Layer 9 of a small transformer language model trained on English Wikipedia (12 layers, counted from 0, width 128). Numbers have three digits each and are written without spaces.
In attention head 0, each number of a token's query is one row of weights dot the token's vector x. The head spreads its attention over the tokens so far by the softmax of query dot key.

Query weights of the head. A number n stands for (n - 500) times 0.00057.
q0: 465490612592591558243429643557617465629472629378586525617503549408429542589452350622487460595410422552619464512576533583636586355518476471433352579348668636419558712349478237381427357586261490418556520438515451548520606385529587395620768307452620546548442625637406618440363287433611810430575535500568588389412565317467494405447641577543493450380691540425487407451522580464491591313593
q1: 494436581658683627405559405435619445598356553453299567519523493657788539404448487428523721446644141615344467500418622338590517540552514595584413503559455695621581575400655465326497487641576542540587520625803556549372482439434688417546610448442576563279590503525468357563583546551606507440593562563377436584659595370461626433453435512603523500372544269573466553266506449632549684500572
q2: 605468508424628453556386609467536566519511460523285489511600472411514335513423462672511446401622398580390438487513497558531486523595462634525367393380544469489481552586676359366503377459539650587521306402459525503497617291595564492643489494430577497451407497500581324387537767642502607474618425315395411561348572492620395423484500362443528546511509556464398550644508600593503478611548
q3: 558649543436481534378461681608572483441627533431465477546336521426383631643622506494326551460556559618511443576654565485412500467433500565207559622494306536379380338443514541515533528561452396381646511357607376617476467459290439494444517503464585500385542597594617451403603516454588623494449521438349528472566577556481643613494725365449428474255402494448601643650438562316533293567614
q4: 495555530288376515574416467331480363485528633557324560509430533605643476643590517552470729513494488660606348455558654330563320779344610326567466328678593512594541512521554525409582321616506418503585511570306506412539541529535447729503548488536511524532539461542457647560595554526508571452419413613459506430461297383638622468545509548575385509527546523399509309617368576488567586582517
q5: 554390673325432646623639430529467650576424581578537258500688598518608393515529615712390375630447538604631399355382393319534625648563548620467273575535552592599543503445513500578773337503450493517557485664402520438440432408327441633617522727438595396506358500353410414731528535624500569500570601621403503468523464546488264380503418535307751297551575408608562551516418582396469633322427
q6: 519261525443517705515603479444609444356575435512519597491668723438524415428539422629563629538557421474519537589511479578438328371511453651431620590445438466662476528466596525186664512524579280539569546612422503301564520503458527453431541539550302655471529489503639566585474553728511447661463551557406545534606449634563319535402578365288475354633562563447779557616446478603574379443477
q7: 514338506645600418525443576648482475397368679407376412426553452497450412569411542434221583520522490509333405601684459565468414379488445374472366500575466403441444617604694397481494621580516577332608430488436557571330348608377413611409569575480416788623500556585548409339426657635453539558437385377348588557354531596649599632512547374631372457658529569541617410453512549304668352634539
q8: 464459642456517258322548475543479632572320345304460479518594496516582500497361573693475433497587462335424431558311562600748294298466579627647376334562294259558568451487612492507522646631489698602486461411533453425544601600373496557515458565352614416581363449531381320454292617550361639593507604395563422366595417586589486440434618393537507230455743445342587759473226672434772638622288
q9: 497402510619407472439547400609620583306325426134468489448280453636458558420485577536515457639538492311370411435461442579645449508608417680614533396613504453530561623624470415469469353407219267531464497663194385655623446523374598313554500553340638523407232389439323532319586423410256571402770459774738414416577390318510534623639511475372706200359472438507440605636656549473625634458276
q10: 452531324438502497490529543335423333409447472510421641557472492559593429523505393336495635530434407447467554538535546442459510595352419472605411562536478622417581658453554372430568510502403239503398371524531614618497528498355555552485524377533573589455517595519520395471412616507451587399497475555470531567590308394444563413607467473570415544531395558561663551421522514520464599732388
q11: 526470732531349542437269311467251671405676440538588536395434425421434333399551525504467549355493446258534541248638515463481620410566576592350700503620392538382412477513382286485451585525358449444451484647467633686404531518219577576604457423565514344482657600642688508400708429247345688595522487376307455567642603335574544493437296788575639486296561574415358472382615476248434289438479
q12: 507496695442560401492384389530377496542478492558556355332413477436398577538350599520645434552659620467409184493269508360352655291676330397432500557616414617697515567674445460453476526287273504327485860710181301380538393564237470545339430451408493558217558407521408571423475487309417413559708551431479446569585428394632650515744330416558558518305366627419250333532630437565589485322628
q13: 542570458369583429611541271440458419553534558471379403490344359475507647461433527269504562480365675683480626439557529585588453533749622582433480657568737504617695437522617620558570305427432412554537513463508654778461523331375546542411373603493332504500422319513459496445302375392743485463500580377301416412471543588445567339360539466478300545913437374497248680480497637600778421504332
q14: 473503469404557518452671432400367423392358542607512490248342390687584575395580578475483441723561457481512325580557626429708555362494655371369477471613606726335578546488539457701458471487267402363477585336174371359418519497578419517310568564333396579417368411548546412467446506410378616396623576525674446313466436786454510603639564458624593605695598578569363561510378438650599541655357
q15: 713484572627633500635316452570423640331772375536529381477528400521218631623356656550433492468744450331558388523496643547383508359701525579355673437568736350862252422500312400419406610519548462376787479605487615664357445531389547578683454331603441288372579407541443209469545458279721656451588596629478459380556642312475543639307500541379706362524398451427150432563590395484515464323625
q16: 430546544598573802623553519635656595725472413685469478453574237507526496409580414577574530459559620570483575591490593551455376673654565374236447399472790492393445285536446504405580489674698440563659569750835478763515600423537493388511422544311359440323518656326496504539399367435545550257290460564408347433650408357470314565504302638398443755508638327661592521364303493489410656551582
q17: 551588382523609606423611532639611337335380430183407712682564463626480662729440512454306310456556386581600504450700549784463257414709492868460638341326437541629472408482500504541521551425361309634458626688473504592277542572532348373812570256673399439773393568458562471653751440528383483591312312496467371396476508516356464737523252404545479304347275527732672542568485504610481508693539
q18: 568484627477560242516534588606235520722397386874599640473258625628650540271531561571572626624730425428438617564556648650423723557556628715591462563413543619337508479490446349691447182691379803211504550428459596378292519736520354414460351346370696404496455354627538405350523441574294438504456386435401455352504448397460575656565591306500630361659714223371359477571610613392470432496374
q19: 158504532398593618370377613581585227595277513624424479394470522631521160563636504867331549437612604504472531471609504620473606544414473695324496772223262527608371329409357358460233458424299621282628291488544569342365443474617642559448529466379713635610344439390675302320549523644564486305360310602468443587119258689603047492413509413756496361620572517380378360451603643456419639478483
q20: 390328324417381578319596663470457491618496581321395367676443719633344783376336750394474504464395385312440531271582544461338258527521454372339404269458659428539832669419483635433310420298518514106697641437565804387663348782421313431244618474488659469199604500401517546496562508246512404405353669288504451584464382439448478444664391383428446364586396529655756341331442440288232116408487
q21: 486649669466601248355603557781441397364412352590316402264540218275353363621476508685548525386440735519507472542474197460837295431432400508265408255462417574416644446623418475537574465437309647524327324355527516448330353433484576480411728604478314638708553538579605675730500736484591345574512410423537651527248580520603405610369631466455361406426483531653508393338633382435394649213631
q22: 492322316615307465580628610637352376454444491745755332442462487436342365300508346535576311419542522536627530700249407475466839753647321445333508642371368223425525400330480611349487541339500396619444556452805432250674642450534696644521455442645367347348584642441260421431452293223581592625641700477569405656436672437284429743456271548410479447284261424629684552639536627530532525663265
q23: 484813404529402445760475628548388435434584585487355423509474536512474716588396508968381446640404146542625358533549275191406437665488641698770408640437388446474557309596526616388617394612673740566500520584574262439456352344575243491024327491243557699483433541393305559326744408474281655441265610324508401596589285470580478478718583600799702440455686450590582642310250424478479451544475
q24: 472455475785441463240589583608431473773504620524651447492383492524752579525515466361594448314617619493500607552504212737709772512463508331500720603346523419531344463476462417356605394208445412389388315530456445729579445585598481304602519582274442437393664360548281638511570290450390500512437394461403633504607637648611674642267539451304648569653382365813529661319574493603541725539406
q25: 473596663231294602381625598571271370323395699582488550708352336481412696710437680549309860376563620347543534597480457702317599401660641526656330341609525452640369293593434419622662533217719464526362523403399726605385639274547513621585500458295677714450323468225574566500600567650452328339461584481461576629328631610648487155573559613548353681574553516386138650696307504603624496508553
q26: 614323507350511579560651580520457559718553516516679461332619775691516408398410258671536541431583537356442548474615332780488297468594768400756375545606399647349453702493492290626623466481355560644473603436509448701448474410667492555556599670445644504185553474470542517477391727691653550316432432334595328417219659322536272274371283587403675608594319348611492322500670402420616320536580
q27: 632458522481580509459274302391376444166414429504568775412537421471581500350339350239434563579553556473466425640603545252752513625527525590492301930512360408418577487518564517517525535484649232182375339683431385565459630480484386468742374537451663591404477846565504636639461220673432466454587610530575719492496737658406362540531451398575358643429259473610692531323290470698681623419484
q28: 446553551504584680483623543619390047637529553302374404369534601722628600437513587253491632763594514463405713500448461820562417614309366444474578758307433619251714469474379536372651541374265371687677427504383677381431581266616730568625314427712492361529557549658463723513573579804534326385452415461433342402483560312524713196525538598333364304624384245747187484447480642595520375603546
q29: 437362356485595669382627389543469636594455448480395477662488764440418872478446519307504259475527553362601393534540377590436352500574476437644620345429554884751743635369275438596245428531417361393556402436607764418385563783591465569488708722431536659512381648507515504565281569500538283694560528604367530702548755555558496392372566436584464359431496459427402706700377705496603393758474
q30: 482456521489686402520396429569860446391493496720557500443103528594314575428435602455637424332325439504496547474730488388588380480286581598477656507455381303640290374342356541540472440427532286472268626318557665689673559434351484389363274655645478441511292526529526573299644387608336520548373605407812309452294547585396709703507558634536540329548553761438512463673589525382434457477447
q31: 632638347437668408567508197826422632638484427457635659389487449239670260504529492377450766358329452715627665444547572517393402496528191173467560751388352405584454504290350535419737637332453518352572444504538521541572731500706280496525468629609387352414428134579282526573283552479379618397441470508611563588606822479672541414576475432453436260423526628523448716334770569597567529500673

Each question shows a short text with each token's key, already scaled and adjusted for position as the last token sees it. A number n stands for (n - 500) times 0.0033.

Then comes the last token's vector x. A number n stands for (n - 500) times 0.015.

0 " and": 496500468497531529568382438452421367335596352198585402617573429486566435511577423624423492539544
1 " a": 445440495485463520576454411395392319404503201223501450582484549464517437570603542567502467597585
2 "c": 578443487478555538461523434440387349407558313413621400581572552526511554581634484553562540486651
3 "c": 530568517477529560487516384480450390475600310433497443610551554524641568517639589667484492421577
4 "us": 496484450486566605516509416440542472497556361333463442528580383427543537549622558481334365524562
5 "ing": 490527487503480526527478441409430464479603306285504379558524431446597508491581530608411422472590
6 " K": 531515516438505550558512493435416354405557262179550401621543516396463462457528524488435507528446
7 "ard": 511543571385550572611525582560379359403530376213483433581560582479327552558357479455453367593361
8 "as": 465497582470524584684617567526419315429493392288475441553588556476397475562361442422352370481358
x: 486565538563560439403549489485607440556363557448441572345474559530499595365712501463575429680457536554399504389629456410597454611286507559668173357626669530383535519600632575562451423556536420571528659515490473617456245436495534545410601630586451491433667525359576566597417498477504299488504410501427644475450366530493514531640634396438599295607595539452719573397507489497534539420270
Which token does the last token look at most, and with what share of its attention? 7 "ard", with about 90%

0 "us": 504487457508534535562379444455425381321592357207593415627577447492557443517577419608395492525547
1 "s": 511482466490532540569406439463415398337588335205568382613557470488573445530594442640391465503545
2 "ing": 512512466485520544570380439449417383321591341202578393610566458471547455525572415626411474510538
3 " the": 493502520485497514605441445431434359366584320196590442606563482461517448537589450649425467515577
4 " t": 519538452506497515488498494491494470432464324224465539512427491439491407525651446525540461467617
5 "ap": 475513496451575558595516480481459399393530255302495461511590555441415571520540429428489419506634
6 "e": 511472485539576570530510524512452380432543342313477424528521541503437513558528411501478520596539
7 " a": 461458497492496458576526431383417316433494198307514402494461593461483468581590547582484468568628
8 "g": 547509511525473538503514447422475420371651342337493335499633506463480557562533443533462565546583
x: 454516476491357615578659474472708398418513400515526512497605547446548528416274565479495491285426353513241663413392586584489473559425577355372398599455558418395535336342647565553603671647464498365477517586496457491558593517527519407460669450478312487514363577382602642476480687432419505472474614566390590569356254691494442454597478522410407612573504473419486574480578550701395525684362
Which two tokens does the last token look at most, in order? 3 " the", 2 "ing"

0 " ": 498497464511529540555365451444408359310595348209595412627583441492565451499590438617406526529562
1 "8": 502495441491523562541481453450444394297559261227538503596454525403472424382591489521401468632619
2 ",": 473464492493542592589457459412399387309572342271515455634625483475541490392527422570466556686617
3 "4": 504518492479507587512493417411418453304607300274462541567523536502571494421484444447446497683598
4 "20": 484459462451553566515474489493428362333510300251497544620551565512482529371447393476449471621595
5 " |": 516586486495484521614447514462400363265483364295659476624566483560576498437562390516406564583585
6 " ": 423428487407487545584429470464404327387472239330511426612571516555590579458624521534405520496631
7 "3": 543431584473522511512520420483441407352501286332458475553553481490504526448652516505378466550687
8 "0": 498509576501520534529586463449445383414521255314473506595496549522479540363584515534427444634691
x: 520531503389491616545476418679567645568458405607517546546417494387495538653598403513521492319480476557551617440594455550432252668158609491475430462206430565394496361567322423398508544500484532628440282469620624568358610530517404415412586484555519483549298633420493456690283497565431488415490448644444551485552438639627418457424381670439450400468515480377488576584577480497473546434646
Which token does the last token look at most? 5 " |"

0 "7": 516493449510531537545364446446408377294577334200577430628575448491546450485564420599397522542556
1 "0": 513516453490530537555377453453419384302569344199583438627565438492539442488573419601399516540561
2 ".": 488496465462503540580376474426406362299590338212610415603592457483555430489568420595400534516569
3 "7": 514482481448501523589409468405432388301557241292554492604514508475533405452531415561417499631607
4 "6": 512479490448533523570419480447452395305544255321555521610513545506457437402503405535427489602617
5 "%": 437510529462501512590443524496434412363500339264570483592598537559569517504564420541387489533547
6 " |": 478548504501479515628441495455444379302557377302675474593547483522571486477601404531377547556575
7 " ": 515401555431456475581417502441408344346588240306567447595554530474555592428580535487409510527631
8 "2": 550505548539464471539481502437447351337605265316463521539526547483550538381587544475375480618660
x: 510492469437520683500533464709603522518479448505534533541540532444487451565482325523460455455462454481659513425511473571419173647267539519411516406234447547365491439424415503448489466516474550492437331444620372490471790405557485463435536605530453548610317601426460432710318518525416464527439540562505609346415281721556439506405479635445512407478594514562349673590454582625517435557541
Which token does the last token look at most? 2 "."

0 " L": 511500459520541552547378457455404378303589358206590434617591462484549444496578428606415523537538
1 "u": 426390454482629570475508476458356394344579285170466434747664481416582548498532479579508598527477
2 "y": 526406447531646561539503505449448376422520371316503411737674446486514666506517471444448493486420
3 "ang": 524560495415582569568471548463414334409594336178454355820641502542486649473460383477403406579390
4 ",": 512500511471491563603413452440414364323597360196564401659602453506570454502559418617423523536550
5 " s": 469545517455490556526491459467419313419494225284544464506503560529572470481670508496538527598476
6 "it": 458496570473520517536497581527511371425456354284446410584572477456508520568595446445443387546554
7 "t": 500440509513583634568544574487551411480533384413354407566608548480488525647585463514456364503486
8 "ing": 505483497513501516623439526464413378368575295271483362575565544446643478486516381586467411529518
x: 393506528533372517505528498514669491326402414484542533646547475502591459484565409690539446622412621466492521482573524535452586651383486451298177428366577469343788456412601561436595478433431475495443334566537670400596482487571614373507634570454575376557425651522332455621294471419426316486548508601569520620526349667541503241546494627537424403538425487621443496599498504513476502509411
Which token does the last token look at most, and with what share of its attention? 4 ",", with about 40%

0 " ": 498497464511529540555365451444408359310595348209595412627583441492565451499590438617406526529562
1 " |": 404489495496501519592384536447417355277579381287686461602562479488568475487615444543382522539549
2 " Y": 552428451478498534539459443385374324345499229226541443608478431491513542491660476483452519628560
3 "e": 484492516433503481536554527432375361433536386247458449652590527458479525533535477569444477647537
4 "e": 517432512437547505590569557430434387447560417233397473668617507376444522506452463543403416663455
5 " M": 534434426438593563576533479435422385349589326248505412634522569402447427379538542537367512628419
6 "o": 512488486443549584636590550523491399437559397344468488561550535419508487472432479556362476646516
7 "h": 550406442418515646604468479451409366421636407250568445576542484360521553419392506601437474618444
8 " Ch": 542495541403518562579536484455471418422647392193563340627488542417445537456462433472427435644442
x: 276594531461281478607560513402560497709344439558417587462523768405562510511470542584414456470310471557548432381447619411411382536313436473407469615402462624528600403479689638521506436527467515512580469388450477575471355675447553479368517515570414601541500455511491537381550396535306396431532360419483462542371227674633471498647529543423547466559553577617725506496483717620480638581387
Which two tokens does the last token look at most, in order? 4 "e", 8 " Ch"

0 "ep": 512498461520550514535353434463414371298594332216586400606571438491529479506568415619429524504567
1 "t": 507486463494553539591414502462429428347581307218558433601539436498504555550574444535387491502570
2 "ember": 471482478483535525598384467465410389309570351251614407604578413478542488476577416593443564586587
3 " ": 506515442502526560639407468445440328307549330322600404565514377464564528470622491560418574601624
4 "2": 452523542464500523605463444438488370270518384321499515531457423465534490436624502476355541625632
5 "01": 508450524391503546566494465418441367267560329307531525510506508507519540404566497526363513627635
6 "3": 542498510503514567619486431455394412326483257289538532570511473479586546354543511556385484582573
7 ",": 472521521486453562648444445421419371320569323241600400615568438505590468477570454612428542524550
8 " he": 541519515513439522635521432417446370375541272259556443508450449463605449532577535518497473596573
x: 317522624510642491421516447620442517508427453427538501607551591412508420411465583535578510525440591320656647487479434527468384636404606565315397538445544494409824377524653464404574387406471261489543385607700455531629435466568562363466540497573303628550525475452484524492280552406376334588403547496490484518495320639558516447456451555331414364525546560499525556596512627537689493665571
Which two tokens does the last token look at most, in order? 7 ",", 2 "ember"

0 "oc": 504486441504560561541389435454408418273610324223574430623570455493595482490605444608382508548571
1 "k": 541516468488581521566419447469449361278548281224568438570542517503491523554586425602360415533456
2 "h": 541517476477509578605448426440400409303554295155559447581591550466501438492539426533408406583501
3 "ol": 469578528552509523518502389439464390339609334229365464574539569548485538434440523545464369591512
4 "m": 457476472514564533554464445479467399257608338307478505599580611493485502480472340557396370584464
5 ".": 520512524460486530617407479435418362321596362226630394602598439482559431497565427602417548508561
6 "\n\n": 494533532464461527645434482417424344346597328227602426606560429497546420485578463565403548514541
7 "==": 450428579489471493610511448472423303367614344308630376610537534589604481480591470589443534468580
8 "C": 489484507470469508613515430431448405311602386315583485529499488478508473565642380567503480411555
x: 378499509446550638598588466585640534541427484526443623525425525587536442517403476438427685483676487528408578470586459478543433603484514539093313532290422587381783422351797406431599415375394452465583394492481597492660537611484629395527453486570416539543581500429469395464384541477336376401420536562446505502451353684521424318540481462394414363390537578568535644534538539514518613592441
Which token does the last token look at most, and with what share of its attention? 5 ".", with about 30%

0 "u": 507486453506554537536370437461421377308574354210583425636578441490560443510566415618406525523531
1 "it": 504503455508563551548392449462442377318570364211573418627568424484542482530585395595414494500527
2 "s": 499511478475535552571390442454410380324586341220587393616563467493575444505587424631395484520519
3 "===": 519467524471480515609418463460417369325632379243614413593536455523584465460600442590393534518566
4 "\n": 523492491453473552628404488425427348330589345228591425599581428480560428502580456569395534494543
5 "I": 519522509484486556579483415432414334415493292239480481558521458445570546516494546567415575557494
6 "n": 450506539502500481608462431392357349355570316223525506590507486465668510547554512569403599598516
7 " F": 478495509509490533593519552433446420370550341220545464623573433449517509439698565577358563595455
8 "e": 487538545552474472562569561497355373323509442288506518516667491333394460491628556560321614644501
x: 371524470540587406466355388481577607579494302498632665358543619468518404537440385465666388348568381676523685599693478537429704387506565663590277513587609538476670316512373467572464500516573478461399447478504436530403641608522500514394507561478590670551390606267523517561311405774484579439460573468563609485504479557386469600566550415586438524481594313446504469479541383561623537576309
Which token does the last token look at most? 7 " F"

0 ".": 502513452506525531556365461439405365308602344211607411609587445483556426497565424607411532510561
1 "\n\n": 473501456495504545604377472425410349341608327222602422610561431496547425487579460574400544503540
2 "I": 492473488484522555575468411455422341430487278261477488554526475448566554512481532552424577563496
3 "n": 547503510463499477586439406388364344360561297234514508567490478457664506556549521573416591602513
4 " D": 540492499474542583587533502441394423389574272182502434663514515458539546449677613538350559584489
5 "ec": 490476425557524571583457469424339376228557391320581492545632514459558594495589561602442591543568
6 "ember": 521559500549510558616517578479406464355541402284586470588581424405609557393630562507369626695646
7 " ": 505449487461504575628459489428431323286552434383663423522506371451591574507616560534384645650601
8 "2": 560477509570486510612522495415485349263514444283511499537471450463556512483590514478360580627558
x: 508501450340646630565560399605547570551557384537582536544488568504529438554486361498595526365536477546760416635538470591465381726433524641431423475396553535520539440378644468491577455450371429497571444575616434519469734495594530556364615621499491646548327553563348427654315532460466527500487449571473625515317322723535484484534617501404535289504667555594579705728452546548646493563298
Which token does the last token look at most, and with what share of its attention? 7 " ", with about 60%

0 "il": 494506472510549534547385437463407382287604368212593440611563433490552461504578418608437516556569
1 " ": 512464478535548554575407455466422322285592351235586428610531408461553485475648470577399537572605
2 "2": 536525528457496548568455432433467354268574387272505515585476457490530475423635478526356519608616
3 "01": 459503451427512559558491454421418360272602323275536531539516499524522526392592460563363507611659
4 "6": 505474517517525546608466438449406397309514305280526540554526483494580555386577493583369507588551
5 ",": 531517505484474571637424441419413363313567327244596401616573447504587462475573454612419543527551
6 " I": 480509489492480558554537465415421329398500308261516441630531463462575547498580524500380601506513
7 "an": 486473547418513580587613484446380387408593390143506368667685542443512581603459587530405443640326
8 " H": 510515574416486597555593484404353409341615317170519369661551519393500426373539575596422437634462
x: 448596680509512493666485498483558431681199389590487534448416770471457490471548553640550583589437551546394428568450467409345432538253543511490376559248545461388629491570552479458579468471581423547480488427540484602349444497468550438483470603591469474457434515576439482390440499565220343427534272528490467478385329689623391553438403475469566400719534554421678494473545557577624676617432
Which token does the last token look at most? 7 "an"

0 " K": 516501451523532534551373448454405366307598354193606416631590463486546454505565431598403519532531
1 "ard": 469532442580569506554458564490355363329566348186568464567533558464345565606415421495423426606432
2 "as": 468464435487581521683491554505409333355523384285505476536571519473425487582393407448346422476418
3 "h": 589535457528485575632454519448395426331562336250587386569550574419433527553405465456349409532457
4 "ian": 461555532505486464620468508453408401342513353203531399712616633562469650546373375511352465550457
5 ".": 519509524460482531617411480431421361323601365221619397607595439485559429500567429604414543507563
6 "\n\n": 492533532463463527648437487416423341343600328222591427611561428495543422489580467563401546509543
7 "I": 469499517502461542588507423430435333444489286252472470563534471462582566521475541561419579561495
8 "n": 518459524527519494605478439378371330353555309233507498571495488459675517551548514555420606601514
x: 562667447490573605594599395631544511468574425544519666601517339442526575475417524600711518402405458319524604600568498526456466585379562665351357423413453451299700457350658413345636380559592455366621393475688473486568473398582511411436663668666550623457610579462421435562293502508364342511462467583440526461429388646563492397560506473531580359525531497613573616656477553545618541600442
Which token does the last token look at most, and with what share of its attention? 5 ".", with about 30%

0 "d": 519487458519548538560378442463423381313586351216567420617561453477555464521584412612407483528542
1 "ing": 521507464500536541563370433451413380311589363210580418606573434477564459513575403622413500526544
2 "\n": 496492456477508555585375473447410354313590344232620430607564437489554424500579436583413535506533
3 "P": 548433438477542506473388451463355359300508205214630429529514526390430455505550464523487644556426
4 "ubl": 506517577478471465566512523492458414342555324308472475441509417494464464636470517593463586521575
5 "ic": 470537467531525528595448574465461361346510426416602433548420368496551594665574426561495553440527
6 " A": 480511537540420424577568501377428399364572306315505494529434456485397446597601516507359454494640
7 "s": 466397517492475505594550503434410443408546386293559453512495452374557546627504562578406483466626
8 "s": 580424527475512545560529501425477431401497282351447325592539464428559562570604569537385464450609
x: 540487439577276750574591372638514468555444476667610538747607463543475465348399499576446438323498451493540561679537498670335509696372575411389409530525632407517605433734615573537516494507512658390423527585631449557318446609484581516633572558475374521556634523516444615694559561446466380526431535641534503554517398650492545357545446473362483515505492455550623719577588422575574624449351
Which token does the last token look at most, and with what share of its attention? 2 "\n", with about 40%

0 "2": 518492456502530540550370437441413370282590342210575433624576449501549442482575424597396524536571
1 ".": 493510449483513538569370463429406363302597342210608410605593452485558436490568425602402535519564
2 " He": 521531507470477553627470429433439372357554282263514399511459463429593395514573539504456496598556
3 " also": 491569505447496570630499456510460388458583373245503413567507501498628441593562476548457406560558
4 " was": 501552504429445498624468430475429421419591344219511369617589455511607433546561458589419457540587
5 " for": 462514522522484469571444403423403399385641329216490445619574479514555468539630535635463467528622
6 " t": 433520514453489501544499522445452435430503234277415445524484442510514440469751521548508452492623
7 "wo": 488506546536503439611568528473426368478508291236559477576554470449406489432601529605473380605600
8 " y": 568424571550466493590560485450419342401478272310526517500507407546463537483683423501478483648617
x: 483636634469500501548587528602638593414343449617406600544647528606584362439543505398461671372689436495563640562541402594532556566304478618478400454542362443388752307414547496529520481313484357571397358464500552542589548549562546486216488522525425493542396514393519601679424621563273366457415519604532524636383418515544476597512539467413349622473590519503542593491396355619715607568557
Which token does the last token look at most? 1 "."

0 "R": 513512454518547543532376442456400379293580336197611428609561454516552463467550426610404513508537
1 "A": 504503451492512560558373431434405374292603333190592413616574444506549456491556440611380518507541
2 " are": 531510476465497544590419445460389390341597368176584410610576457503556443528599433625391491500544
3 ":": 501490494464476550597391470438418374311588351220594421617581455491575433491571433598395512500548
4 "\n": 507498486446487553603394484446416342310581349240624426597563454498551420497593436580414537490527
5 "W": 504523540468547491571468486451438333314546275274511417578483452471537384488630460623451544517517
6 "as": 484538596457473508645475475439426357430581310272576576563692474364450486582510536448399393506477
7 "h": 446438578513471536567421481417330374344625332225551383615633489429461425514451551492444478623412
8 "ing": 561514542506539474630454517444353420356530338202495415631634456475407436445455419521431423569430
x: 481489655588373468513577426447573446600296364426564543495443538626498437600586421586479316585418481550522516458430505564451544465424490511410454403533618420433704487368627603451597437359533393315343390497391537541691396547601587423537524620505690468558520633603542549507305625590450460562421294550531501460411379763493574367485544760545385375630418400585426606351370438479661653446384
Which token does the last token look at most, and with what share of its attention? 2 " are", with about 20%

0 "se": 522495460507535524555376449457427374309581359222584417618564452481544465526569408614413509534542
1 " to": 501496483474514534573388422436417389335600355209602425593565448477557447521600455618415485549567
2 " b": 539493453479491511505485404473380416382596307234582364530450544461555517527711494637522424533558
3 "ec": 481587521480478537524483423416414404314632349381517451506516602467606535483582485587511427539665
4 "ome": 494521571525447471570428480476473462499490316322446444521506489393597504589509540613447464538588
5 " p": 468516512463529480543420423450394369487488199306509377477468604434485481548687570487556520518544
6 "art": 510462493506554492527527530607521433512547354403496382414567491466500583634583516557504525471595
7 "n": 581475521511550476584457495461451383365461273379541367457481523479473577485575479643490416560633
8 "er": 500535540501568565574447478628475394338506318439505470480570524479485466552537418523486444504531
x: 303431574588366453470501539548594511245628486554497532562583468402643491615506416412645396707513491592537508409578386430542432621378479289479309500521512351402590434414624450504658581479465480562415274443566687508469461330538651515457596331448497437479464617199470448635337531536647409406529497444426682667480438614469586488552524530429457455457456356463526394540619572587558521530335
Which two tokens does the last token look at most, in order? 2 " b", 1 " to"

0 "u": 507486453506554537536370437461421377308574354210583425636578441490560443510566415618406525523531
1 "en": 507506467476534520562374441466406367302601368200593414626592427479550444527576419636402514529530
2 "c": 540554499465545552593484418463439388297553353277517456669536577555567532586566496602381414541491
3 "y": 491494482477540590561411406451445394293591336222563438609550439510576496482574441579365474526531
4 " |": 535494502473481532602405477441417371290595387232635431633586440497574452491577414592410552539569
5 " C": 444526475446478567553525491446429410333606227279502414570459483438589530496680482501456520451541
6 "and": 487478577469406575567554522508405423337660346253508532606554541417449501546578590404326377542502
7 "id": 531485554464482569622615523522422440455688366196432403537581551412490561595598496572366324522493
8 "ate": 485474496539468555569533518434383435375608288249421365663578516482571590493441440515390515557556
x: 500499505602398602508532432685621412449538516487433491701576430416459555522493526553478417501443437639602630488511620561581586678274548488538305455435473524416645501578659624473594541466498544437330575463510675478434467296637590438630569639449378495434479735368427524641372584267377444750443492559534499578532312698545475464405607519453503323669523453603602430548611509406514477479289
Which two tokens does the last token look at most, in order? 3 "y", 4 " |"

0 "2": 518492456502530540550370437441413370282590342210575433624576449501549442482575424597396524536571
1 ",": 494510469489524553573374438432402363306592338208583411630588455502575450490568429612416531534557
2 "6": 523501473470494574532437415414425406298584251239445500583521531504554442445561466522423487623590
3 "13": 462490466456546537549482504500435358339503272312468499603571600485468520382506422524427480592595
4 " |": 570512491498483528609434502444391355267501339283667469612589475551567499436581404524396569573578
5 " ": 398515465428491529574425481456399325385478221299515431607573513538571585444625520536392509515642
6 "11": 467471575464503491526549486439475384370437250307454497604534552504514529362607533535363429621647
7 ".": 492509544473508546547542485424430379393572272348494502582622629468477550419591473555414437618646
8 "8": 507498574497521547566531526429439365367513203341458494622517569516460470392569375487496478698635
x: 397508676506525608476607500632593590537324433609533633606593651401463486627661463414561555480498463434571672426446614495490132745227545470433389384355463501391527338371268636475499500555472463601541382377606583463435532563534501446444567453550586410539387669435559449717386554554409480456504526617498491539464296620660432483437457560469402469427521516447460619539564503549386587494626
Which token does the last token look at most? 4 " |"

0 "ab": 518462451528562539532360431452420384308583338214580424603554457475541464520568410622390504509541
1 "a": 500501462490527535585390451451429365313586327194579427633577444461560459508575425632374515537534
2 "h": 519503469505535551605415452441419377316573327202581433622588481437542491508544447616369466522523
3 " (": 492527469480498560562402450412412326366556312195518467659558475480549483504551436594380533501552
4 "P": 538504475475546551481440449417406355342537206200475456611549527422510514405631502477421610581417
5 "G": 528462511462521560589609557443359381392664296228479460530581516532443533472538489571332451488509
6 "R": 565537519477488541607631594447395427420603292241430441506557559560364555374421506527343417424538
7 "S": 487532488484476543608541545456390383368579308311522490418590473573436524374436425522315435411476
8 ")": 520509540513449552636485519485488372353526385329559444563550580550536426479556422559349470465520
x: 343431548541552601446578482593516381464521561530429706471564398465547468435484582599520450517442493489456555428606629479536334689290513514292239480290549523261687431456666643489523431424416403406542407413583700535477448560514550482395670582453425508525497668386542355694262531427504311493513526548522606490507384618460447526460445521320479497448592506566593645533527506554549605579395
Which two tokens does the last token look at most, in order? 8 ")", 1 "a"

0 " E": 530484455517540535552379436454406359305608356181568433623577460470547455517581459621398521528533
1 "n": 504479445447470503511441493505407391344490415244469505637579537424564573613549497599458473463496
2 "ter": 508558461477583487522413457501404388326568308228408508614642469499552497533562469695403479542523
3 "t": 494546448532603529553456434452460422360566312282385508552596492424580524554541455513452421503531
4 "ain": 493518480467535516612427459520468443301520449354557462512581438478441585541617389475435434431524
5 "ment": 469478524448525576585470487489426363297607324263535355624496508517557527482593367597412436464558
6 ".": 503528537479482530626421480430421357320597362226626401599594443480561430493571436603411541503563
7 " A": 424488527489449463642469448343431314387512190281466416552488527442544450532554603536431554551505
8 "c": 544406524488481558513509452405386352387597291416658396576555462485513563579591532565521559509598
x: 588474505623536495534564454551461463532351397524460438733476417537476380354509458395623647261575396395281768572479424536346554542385594377372268437438481529378595499471684525440506593571711515501506360586540409561478489408580649337303432527561472500622532416406441471431454608629580380559482492428476526503522355784467503509457452554514431468449551553430600688537649493648492550702522
Which token does the last token look at most? 6 "."